Layer 3 of a small transformer language model trained on English Wikipedia (10 layers, counted from 0, width 96).
Take only the direct path to the model's output, skipping the later layers: a vector added to the residual stream pushes a token's score in proportion to its dot product with that token's output vector.

Output vectors of the tokens that the questions are about. A number n stands for (n - 500) times 0.0066.
"ń": 465,439,611,596,511,425,492,549,432,438,475,484,592,536,584,482,436,574,433,611,649,402,460,552,462,629,499,431,532,454,409,465,519,505,674,383,388,403,465,524,547,608,423,507,611,511,361,462,620,497,491,601,445,486,533,561,509,472,518,382,409,586,546,468,332,607,412,388,451,400,408,615,382,520,517,557,534,569,579,419,460,595,531,548,585,450,590,444,555,539,610,475,387,407,486,527
"*": 192,385,657,397,453,460,706,684,438,347,56,312,757,547,958,335,370,474,351,802,584,480,372,598,313,971,793,227,545,245,371,271,624,470,877,224,301,622,402,718,890,793,659,261,828,323,319,311,570,523,206,586,322,330,517,813,799,367,648,376,721,689,523,612,66,777,328,132,678,370,56,575,471,719,472,690,443,850,697,260,300,294,718,646,420,25,692,484,654,562,698,221,310,752,289,676
"ley": 510,482,488,512,471,461,566,643,550,333,499,465,543,535,522,441,301,456,610,427,537,423,516,419,528,574,533,445,422,468,441,416,524,437,553,539,475,523,516,488,495,497,510,510,533,480,490,472,539,529,546,520,528,514,504,659,569,493,557,445,464,540,522,440,425,483,548,582,468,427,504,438,517,607,436,509,375,579,578,441,525,537,584,462,426,443,462,467,578,606,602,522,506,462,444,511
"\"": 193,385,656,397,453,460,711,682,437,347,58,312,756,547,949,336,376,473,352,800,583,479,377,597,313,968,791,228,544,252,371,272,623,470,882,225,308,621,403,717,888,792,652,261,826,323,319,311,569,523,207,586,322,330,517,811,797,367,653,377,720,688,523,611,67,775,329,134,671,370,57,574,471,718,467,689,443,848,696,261,301,301,723,645,419,27,691,484,653,561,697,221,310,750,295,675
"em": 478,514,618,574,574,573,555,516,589,475,469,532,546,551,471,562,534,526,607,487,540,522,438,521,474,595,521,533,472,396,449,472,415,435,572,473,480,548,527,504,511,504,419,504,471,478,483,534,631,465,430,487,490,490,493,500,511,536,439,438,521,448,574,509,531,468,448,366,504,567,423,502,437,450,522,620,516,482,458,375,527,452,484,504,576,493,393,507,492,538,504,537,545,481,422,375
"ꦿ": 266,391,646,444,455,491,657,673,437,364,142,315,690,523,833,364,440,468,410,751,538,476,396,609,367,887,760,255,537,283,400,316,600,464,785,300,316,601,407,699,815,761,611,245,817,333,339,391,524,514,225,568,342,354,513,788,772,391,628,426,655,668,528,598,202,725,333,223,682,373,114,533,456,683,486,648,446,804,624,301,312,308,738,623,451,95,641,486,633,561,639,280,354,721,321,641
"les": 557,473,465,564,609,422,508,537,453,457,459,437,569,427,486,551,436,530,558,439,606,534,543,388,506,566,497,535,436,489,492,403,503,477,579,566,335,426,455,514,510,536,452,566,612,508,510,545,430,532,587,512,355,514,556,565,524,589,446,415,526,609,545,493,504,536,578,459,451,439,421,527,540,460,506,520,464,573,535,547,468,463,487,455,472,550,501,437,413,538,467,517,522,474,458,493
"red": 449,423,563,569,512,520,503,566,488,456,437,349,620,528,427,491,439,459,443,527,600,572,486,508,453,587,443,426,498,543,520,378,493,551,552,459,688,413,503,494,482,586,512,441,518,510,475,444,594,450,586,536,422,408,627,508,506,573,495,543,448,530,522,630,466,422,345,460,484,455,362,476,592,655,585,399,533,555,509,529,506,443,529,500,484,410,378,487,460,589,621,409,525,480,484,586
"q": 193,385,656,397,453,460,711,683,437,347,58,305,756,547,949,336,376,473,358,800,583,479,372,597,313,969,786,228,544,252,371,272,623,470,876,225,308,621,403,717,888,792,652,261,826,323,319,311,569,523,207,586,322,330,517,811,798,367,653,376,720,688,523,611,67,776,329,133,671,376,57,574,471,718,472,689,443,849,696,261,301,300,723,645,420,27,691,484,653,562,697,221,310,751,295,675
" year": 433,436,551,594,445,422,480,536,539,471,520,402,459,552,611,539,653,483,514,442,664,441,573,460,392,458,547,436,548,567,444,441,532,457,497,447,541,614,502,540,552,569,458,497,557,507,421,473,510,544,495,440,527,420,492,551,466,529,527,428,497,478,559,565,471,435,424,478,461,534,489,506,523,493,500,636,477,548,496,548,395,399,524,520,474,469,450,456,513,499,553,465,429,624,518,448
"mmer": 450,361,664,542,483,395,524,539,431,499,510,486,593,560,514,433,641,620,515,456,606,513,528,448,437,614,434,443,570,413,387,471,465,452,484,545,456,466,379,517,554,582,431,359,583,578,359,424,539,511,522,576,438,490,548,569,498,519,489,545,623,602,588,542,431,464,481,433,509,462,449,518,467,511,409,475,469,564,591,530,416,558,523,608,430,473,466,455,548,472,482,531,537,465,536,426
" every": 483,388,541,469,510,445,550,590,475,494,344,593,489,490,568,557,424,464,521,560,556,567,514,548,433,500,474,498,538,458,496,449,560,585,456,470,461,580,516,553,515,512,501,461,502,519,429,554,542,454,448,491,444,414,459,555,658,451,537,494,522,554,413,553,517,500,513,458,493,464,427,543,554,521,545,514,414,486,570,555,536,410,406,476,513,483,492,479,498,528,454,437,493,521,491,564
" ==": 577,513,533,499,414,400,636,486,600,453,422,555,527,515,608,389,643,523,425,479,541,542,566,483,389,555,473,515,483,287,556,447,542,384,501,629,575,482,415,519,558,546,530,457,433,436,430,424,515,435,307,578,519,528,571,519,771,578,524,455,387,695,440,568,438,433,548,504,473,440,507,665,570,485,545,584,462,577,450,464,496,496,494,439,486,334,477,419,520,630,489,462,457,565,436,371

Output weights of attention head 1. The head adds the sum of these rows, row i times number i of z. A number n stands for (n - 500) times 0.00057.
o0: 365,612,299,688,432,494,355,571,558,365,546,354,607,533,497,520,466,408,446,635,579,561,531,434,454,558,350,611,347,476,517,505,509,493,525,380,420,467,590,493,473,563,384,494,547,509,518,373,527,468,451,566,715,568,394,442,619,578,577,431,620,320,446,524,517,598,477,496,560,430,486,735,583,506,516,628,454,572,502,408,516,477,490,407,523,415,578,502,552,440,507,475,555,386,585,445
o1: 544,467,333,292,458,375,354,464,554,474,361,511,475,428,680,427,466,636,483,521,509,683,535,343,612,490,473,467,385,591,529,642,497,512,356,548,565,555,405,657,645,553,499,660,475,604,645,612,562,492,388,371,496,531,468,400,482,481,481,540,492,399,551,381,471,550,593,407,586,447,594,429,424,540,439,509,442,479,622,478,595,684,500,507,472,553,580,650,493,631,531,537,403,506,358,455
o2: 463,435,594,536,462,653,375,522,393,580,668,624,488,557,404,604,327,526,608,370,608,519,473,429,377,642,445,460,535,487,372,474,518,731,542,650,356,526,455,498,570,542,573,470,528,461,456,540,418,466,573,502,365,495,645,397,354,503,562,408,628,427,552,474,648,436,350,620,568,589,546,245,447,552,381,282,550,333,555,468,434,469,509,686,649,444,467,511,319,478,646,479,491,363,593,555
o3: 501,378,526,516,689,399,503,468,646,744,371,401,260,547,439,506,438,481,543,396,315,455,585,506,445,526,445,480,581,375,638,621,525,649,458,563,648,574,620,352,574,424,527,442,447,515,419,609,476,398,269,449,414,386,470,407,555,439,528,467,424,480,600,732,695,407,577,442,495,591,560,402,640,498,521,786,476,539,582,632,454,342,502,510,522,475,417,398,439,444,343,549,567,384,440,436
o4: 532,627,311,509,556,542,519,511,614,464,686,476,393,519,455,529,429,342,386,425,535,589,444,472,480,696,276,443,513,394,625,478,485,613,496,515,489,524,524,639,578,336,631,578,641,500,539,434,470,642,535,525,398,521,431,349,442,490,426,456,564,425,513,564,522,529,489,562,384,481,248,388,370,446,476,373,396,609,595,547,556,472,587,544,634,648,565,586,456,556,589,486,606,626,341,489
o5: 414,537,597,683,609,514,485,199,486,483,370,429,376,354,605,317,239,413,411,430,490,352,623,756,536,650,494,250,433,744,215,558,471,538,570,372,484,506,392,418,559,457,483,374,584,635,628,514,581,627,445,499,318,430,357,500,569,476,447,367,476,508,515,542,641,578,597,608,640,560,482,533,587,565,523,262,701,601,352,589,474,353,604,513,458,558,653,697,655,419,427,752,479,504,561,868
o6: 601,559,589,761,468,341,501,439,630,443,356,474,226,422,609,463,450,429,542,460,513,500,732,645,408,463,444,681,709,421,421,335,574,668,422,429,505,395,549,501,420,565,360,470,668,520,488,583,741,435,213,246,445,394,525,368,605,539,613,523,507,576,487,455,483,166,499,559,553,662,595,646,512,468,531,624,385,450,504,684,517,308,383,422,542,346,495,546,289,544,449,553,657,452,613,584
o7: 460,434,428,401,368,598,445,448,472,462,683,597,423,622,632,469,460,563,518,463,581,469,667,674,643,404,482,438,460,554,579,510,556,375,392,357,381,432,493,519,581,597,586,498,411,422,620,365,436,419,471,482,495,444,489,491,708,605,503,539,493,556,598,503,563,615,447,334,483,443,465,675,377,514,347,453,576,536,438,494,401,555,537,485,481,533,514,514,481,633,432,486,609,557,435,463
o8: 455,300,679,430,413,564,501,449,491,529,442,474,701,600,531,505,694,618,639,508,563,530,367,632,357,314,531,539,495,504,473,446,641,290,493,665,417,638,322,392,535,435,417,455,634,424,465,290,311,454,604,668,617,308,621,488,420,679,373,551,445,459,438,512,560,444,335,635,568,531,710,513,499,589,356,453,389,387,440,541,405,618,390,530,636,626,513,743,593,554,340,408,491,426,445,536
o9: 554,559,623,537,569,546,652,454,601,571,357,480,525,345,546,415,504,413,555,491,448,444,432,535,591,601,598,360,417,387,351,472,501,543,688,479,368,536,539,559,667,596,272,526,542,586,557,481,491,512,524,497,522,617,664,555,593,377,614,500,314,477,635,383,380,512,533,319,435,487,338,671,607,641,436,609,403,620,473,519,444,624,492,544,414,553,362,593,541,341,515,317,475,554,569,454
o10: 413,505,421,630,380,680,554,474,484,467,563,380,627,391,419,578,473,555,712,605,277,535,416,272,483,489,496,376,416,533,679,347,729,419,509,658,421,469,438,840,382,404,382,540,592,521,389,356,492,375,565,467,516,530,687,436,427,460,632,576,320,432,425,335,460,490,537,566,473,781,730,539,701,493,391,554,278,241,798,482,553,565,636,296,555,580,465,517,352,533,545,587,324,597,456,226
o11: 537,548,457,481,631,457,452,441,604,377,412,343,553,465,392,450,805,501,761,430,310,595,677,513,503,551,399,472,378,533,431,417,496,554,466,721,558,433,425,647,391,548,474,376,590,456,565,420,280,404,518,690,518,670,368,568,565,367,615,489,194,514,540,505,494,652,457,582,595,528,630,577,729,446,636,468,325,509,468,543,575,438,404,369,577,430,415,573,349,514,472,424,454,569,493,603
o12: 430,491,444,435,427,470,348,460,625,417,613,381,472,431,393,550,494,346,450,497,742,449,384,511,281,579,591,495,591,467,436,427,579,480,382,485,405,610,302,589,485,437,553,590,642,544,583,609,421,438,587,491,567,411,442,393,410,382,653,448,645,529,244,509,482,555,499,532,507,537,541,495,433,481,588,442,488,524,553,455,624,646,594,516,538,458,426,500,601,591,666,517,455,402,720,590
o13: 301,526,417,518,501,292,598,443,656,463,449,608,424,479,654,425,549,482,277,465,434,519,540,457,478,489,396,638,383,456,329,626,480,580,520,310,419,530,509,378,593,457,409,584,624,588,383,529,415,640,357,502,466,452,352,511,476,551,517,390,597,565,577,320,440,383,651,488,606,450,535,448,464,419,528,513,707,520,471,656,552,564,422,586,383,435,717,445,663,539,641,488,584,592,459,631
o14: 486,542,667,594,575,511,453,694,517,629,483,296,480,472,485,521,596,542,602,525,522,543,364,439,400,489,688,631,533,361,526,507,643,468,549,511,552,560,495,28,534,458,556,462,560,424,423,736,569,392,315,457,567,492,487,488,449,433,652,346,411,507,455,559,443,410,361,536,415,547,603,613,487,509,455,557,682,499,386,467,523,560,515,582,528,489,561,512,458,558,586,467,466,484,518,459
o15: 440,479,438,450,445,536,710,482,476,414,623,544,436,451,442,473,398,588,480,524,383,440,509,483,499,366,681,179,511,687,418,436,480,463,569,554,385,461,498,366,392,427,559,514,575,453,485,407,492,681,515,503,536,497,550,567,619,540,406,550,419,715,616,556,676,476,453,521,328,422,468,739,580,510,549,381,593,491,414,506,551,447,528,564,549,565,502,367,588,444,507,410,472,589,439,565
o16: 527,486,417,519,616,446,414,377,642,400,367,561,668,446,581,662,223,429,434,557,569,542,577,398,506,661,623,512,476,394,598,596,461,634,636,386,473,475,399,542,533,377,506,574,566,386,590,522,489,560,437,515,480,448,460,471,538,617,436,539,785,400,390,505,494,530,566,470,631,434,466,481,470,492,420,569,358,458,504,602,519,295,545,429,517,677,509,383,469,435,447,606,503,389,679,522
o17: 537,377,506,567,545,158,503,677,510,408,427,353,429,492,434,513,440,575,414,505,500,537,623,450,546,554,645,750,519,357,561,455,654,512,383,420,518,575,361,518,408,683,626,395,558,543,440,670,543,478,332,474,679,448,381,424,664,470,523,307,689,600,385,430,421,162,492,526,503,492,668,498,545,680,617,644,481,571,708,684,719,341,274,466,519,274,475,489,438,661,562,404,438,553,428,694
o18: 409,723,433,571,460,579,591,677,578,447,693,657,421,517,420,563,550,270,449,490,558,624,528,629,373,466,361,472,528,742,411,411,653,496,485,395,357,426,471,442,582,533,612,483,678,652,454,599,670,569,604,502,421,719,491,203,441,595,397,478,589,564,452,552,365,587,404,527,454,431,248,570,537,388,578,420,562,525,422,449,484,398,511,537,480,262,501,315,265,641,569,553,536,475,419,524
o19: 445,509,476,536,628,622,500,460,574,535,428,578,447,488,468,519,414,457,350,467,528,532,447,633,554,389,433,408,373,457,484,453,530,540,604,507,513,580,472,443,444,563,603,428,435,556,554,550,536,623,483,498,255,543,575,535,582,421,386,566,409,388,736,602,497,459,465,607,399,644,679,500,445,434,425,446,538,594,496,408,461,484,494,353,522,567,464,487,366,475,557,478,374,450,530,437
o20: 474,530,443,450,543,501,484,420,528,457,671,580,481,447,432,471,459,622,447,566,507,562,300,447,516,564,304,663,352,515,588,627,419,453,447,576,436,491,405,749,572,431,466,536,670,470,647,601,401,533,698,483,629,456,519,376,325,566,536,391,597,411,466,395,529,437,390,430,559,472,682,302,445,459,454,514,377,282,516,510,546,458,691,707,447,439,526,449,473,472,506,440,519,629,552,423
o21: 476,445,567,669,350,553,753,534,766,344,548,473,509,489,464,532,456,570,517,612,552,583,451,632,519,388,618,433,426,465,517,334,734,268,319,448,459,482,450,362,330,423,510,416,639,546,529,413,357,615,380,392,415,371,638,330,473,564,519,471,572,618,590,622,566,506,401,718,480,450,556,613,607,678,543,557,603,602,445,599,600,402,450,439,365,368,579,352,506,631,317,474,464,418,470,511
o22: 446,575,442,444,467,446,525,511,607,431,321,608,611,382,632,515,235,489,463,581,437,666,534,450,548,470,404,578,392,536,278,519,503,404,562,461,403,597,537,569,420,467,289,508,490,701,287,470,330,581,482,636,517,423,497,593,650,613,522,381,613,458,525,528,517,333,604,502,527,384,396,493,686,601,638,568,792,454,556,506,428,450,500,658,329,495,463,339,716,491,528,545,560,633,403,548
o23: 439,560,569,270,595,505,443,397,527,396,632,618,418,408,431,516,423,478,469,695,592,616,472,539,446,539,468,586,454,571,539,522,514,594,614,567,399,450,536,281,459,593,531,600,546,496,573,485,572,466,672,405,379,574,460,541,280,415,575,541,664,422,382,529,496,717,523,623,471,593,480,441,365,532,469,447,316,452,477,426,522,487,436,527,553,510,475,634,392,452,587,455,572,480,384,431
o24: 404,492,429,552,572,391,414,690,587,448,397,629,435,538,498,531,485,484,475,480,645,572,598,448,472,589,454,705,443,362,394,322,631,545,466,420,531,644,426,496,451,585,560,402,504,636,594,497,487,402,511,558,424,547,428,431,507,429,602,457,367,419,726,506,424,478,498,401,524,440,487,629,624,463,514,356,462,573,470,535,538,528,299,417,580,361,379,468,383,549,702,529,421,465,588,530
o25: 494,473,667,436,476,399,471,616,634,412,593,427,496,438,500,445,642,688,490,587,612,485,326,423,443,425,431,608,407,570,329,636,632,580,538,604,574,506,522,255,478,645,519,372,451,425,448,569,522,579,585,478,465,391,504,623,453,350,381,517,625,403,451,609,483,662,483,486,591,695,507,364,343,609,427,666,456,522,686,461,518,544,466,352,600,460,428,536,535,433,439,568,420,567,504,544
o26: 354,556,343,391,606,520,507,687,206,436,584,650,651,483,619,539,601,544,351,510,396,616,229,371,510,532,391,501,479,509,372,690,439,519,558,395,678,233,557,346,549,618,531,544,659,589,475,670,510,544,635,592,619,531,384,461,353,678,516,564,532,372,598,564,477,603,450,420,333,511,430,542,479,521,413,560,498,400,394,516,399,651,505,413,468,717,495,481,546,407,484,267,431,581,526,451
o27: 664,572,654,536,441,421,733,594,641,658,527,443,509,453,401,345,545,452,461,561,484,425,418,524,598,454,631,490,467,368,423,566,457,401,485,526,375,517,513,26,653,556,497,438,497,489,463,636,458,453,301,454,299,299,585,611,668,497,503,538,479,549,588,492,373,380,504,409,437,620,454,701,572,610,454,446,676,628,403,484,539,494,372,581,449,454,575,472,522,602,442,490,567,631,448,654
o28: 656,585,630,585,672,272,527,450,611,450,482,515,697,266,370,502,198,287,592,552,434,485,468,313,556,605,708,267,422,305,283,687,494,800,791,547,265,411,462,714,441,569,519,548,238,506,391,410,448,530,582,330,348,577,658,607,469,365,577,475,538,491,395,272,613,405,685,652,451,473,636,477,688,549,662,378,421,362,789,432,362,504,323,593,563,634,481,270,412,610,555,333,405,485,425,723
o29: 454,579,546,430,527,482,465,409,434,384,642,526,632,395,502,572,474,502,720,464,517,438,469,429,500,465,352,522,601,336,826,360,518,618,514,729,502,382,489,588,392,554,380,524,354,404,440,581,649,523,367,473,816,677,707,733,552,634,532,490,523,605,405,574,425,430,432,376,524,627,681,588,437,420,499,573,445,388,481,481,538,449,558,415,466,427,431,222,260,439,391,483,499,514,526,429
o30: 611,337,384,538,288,517,570,731,509,674,372,428,473,531,493,378,546,396,592,474,492,491,562,446,476,467,428,638,557,558,625,385,496,458,463,532,606,450,497,587,483,418,434,560,462,422,474,540,641,481,530,367,719,395,615,562,718,440,576,547,392,626,334,458,441,407,504,459,335,455,520,545,722,505,474,471,449,444,405,428,405,452,538,451,428,554,435,332,520,732,573,383,624,549,481,446
o31: 501,591,596,513,568,557,575,588,726,419,457,444,477,445,487,440,676,369,687,424,436,432,445,461,457,605,573,357,674,507,562,566,519,606,562,561,520,412,596,231,619,540,417,365,476,339,407,356,568,225,361,451,506,593,531,687,509,506,486,472,522,604,524,521,430,674,557,225,685,606,414,593,465,532,477,671,559,558,353,468,410,560,588,438,512,470,541,509,398,546,571,450,598,421,519,411

Each question shows a token from some text and the vector z that the head gathered there. A number n stands for (n - 500) times 0.0027.

"le": 536,367,545,563,414,570,490,506,544,497,442,544,539,451,556,505,497,477,520,424,448,565,444,470,452,555,462,488,327,532,397,629
Pushed up most: "ꦿ"

"\n": 463,474,589,435,419,488,492,505,543,477,579,527,582,593,579,644,448,485,566,527,449,593,554,504,515,482,408,635,664,551,505,441
Pushed up most: "ley"

"e": 543,372,501,572,422,592,513,499,542,497,438,583,495,498,534,499,516,484,505,461,447,559,482,468,427,508,447,512,350,560,392,597
Pushed down most: "ley"

" U": 461,394,471,615,450,593,611,565,460,438,473,411,519,509,557,460,408,509,421,562,507,460,437,553,484,560,351,567,469,627,491,533
Pushed up most: " =="

" ": 473,528,475,529,426,545,573,470,488,605,398,494,399,619,682,564,318,495,455,500,427,386,499,501,471,492,523,761,520,548,559,578
Pushed down most: "les"

"w": 410,424,620,453,464,504,417,513,483,449,538,493,552,538,538,634,540,485,646,523,503,601,572,470,559,462,464,523,633,529,475,458
Pushed up most: "les"

".": 447,483,457,396,438,532,611,521,653,489,319,457,528,551,652,591,322,364,461,501,437,494,466,530,464,583,499,802,369,567,647,466
Pushed up most: " =="

"h": 500,538,489,485,363,568,491,481,508,503,465,491,502,471,580,504,439,449,459,519,419,484,435,511,438,550,485,549,432,513,534,552
Pushed up most: "ꦿ"

" William": 571,464,448,487,458,435,633,419,589,530,475,483,560,515,611,411,484,566,569,545,442,555,449,621,538,650,520,511,457,539,460,517
Pushed up most: " year"

"ri": 477,477,403,504,532,575,629,540,485,461,459,392,528,532,622,415,395,482,441,552,449,529,381,497,410,564,456,711,400,470,534,458
Pushed down most: "les"

" was": 511,436,540,545,493,618,561,506,564,399,417,452,375,550,494,404,452,549,586,517,522,515,588,470,403,588,386,553,408,510,416,476
Pushed down most: "ley"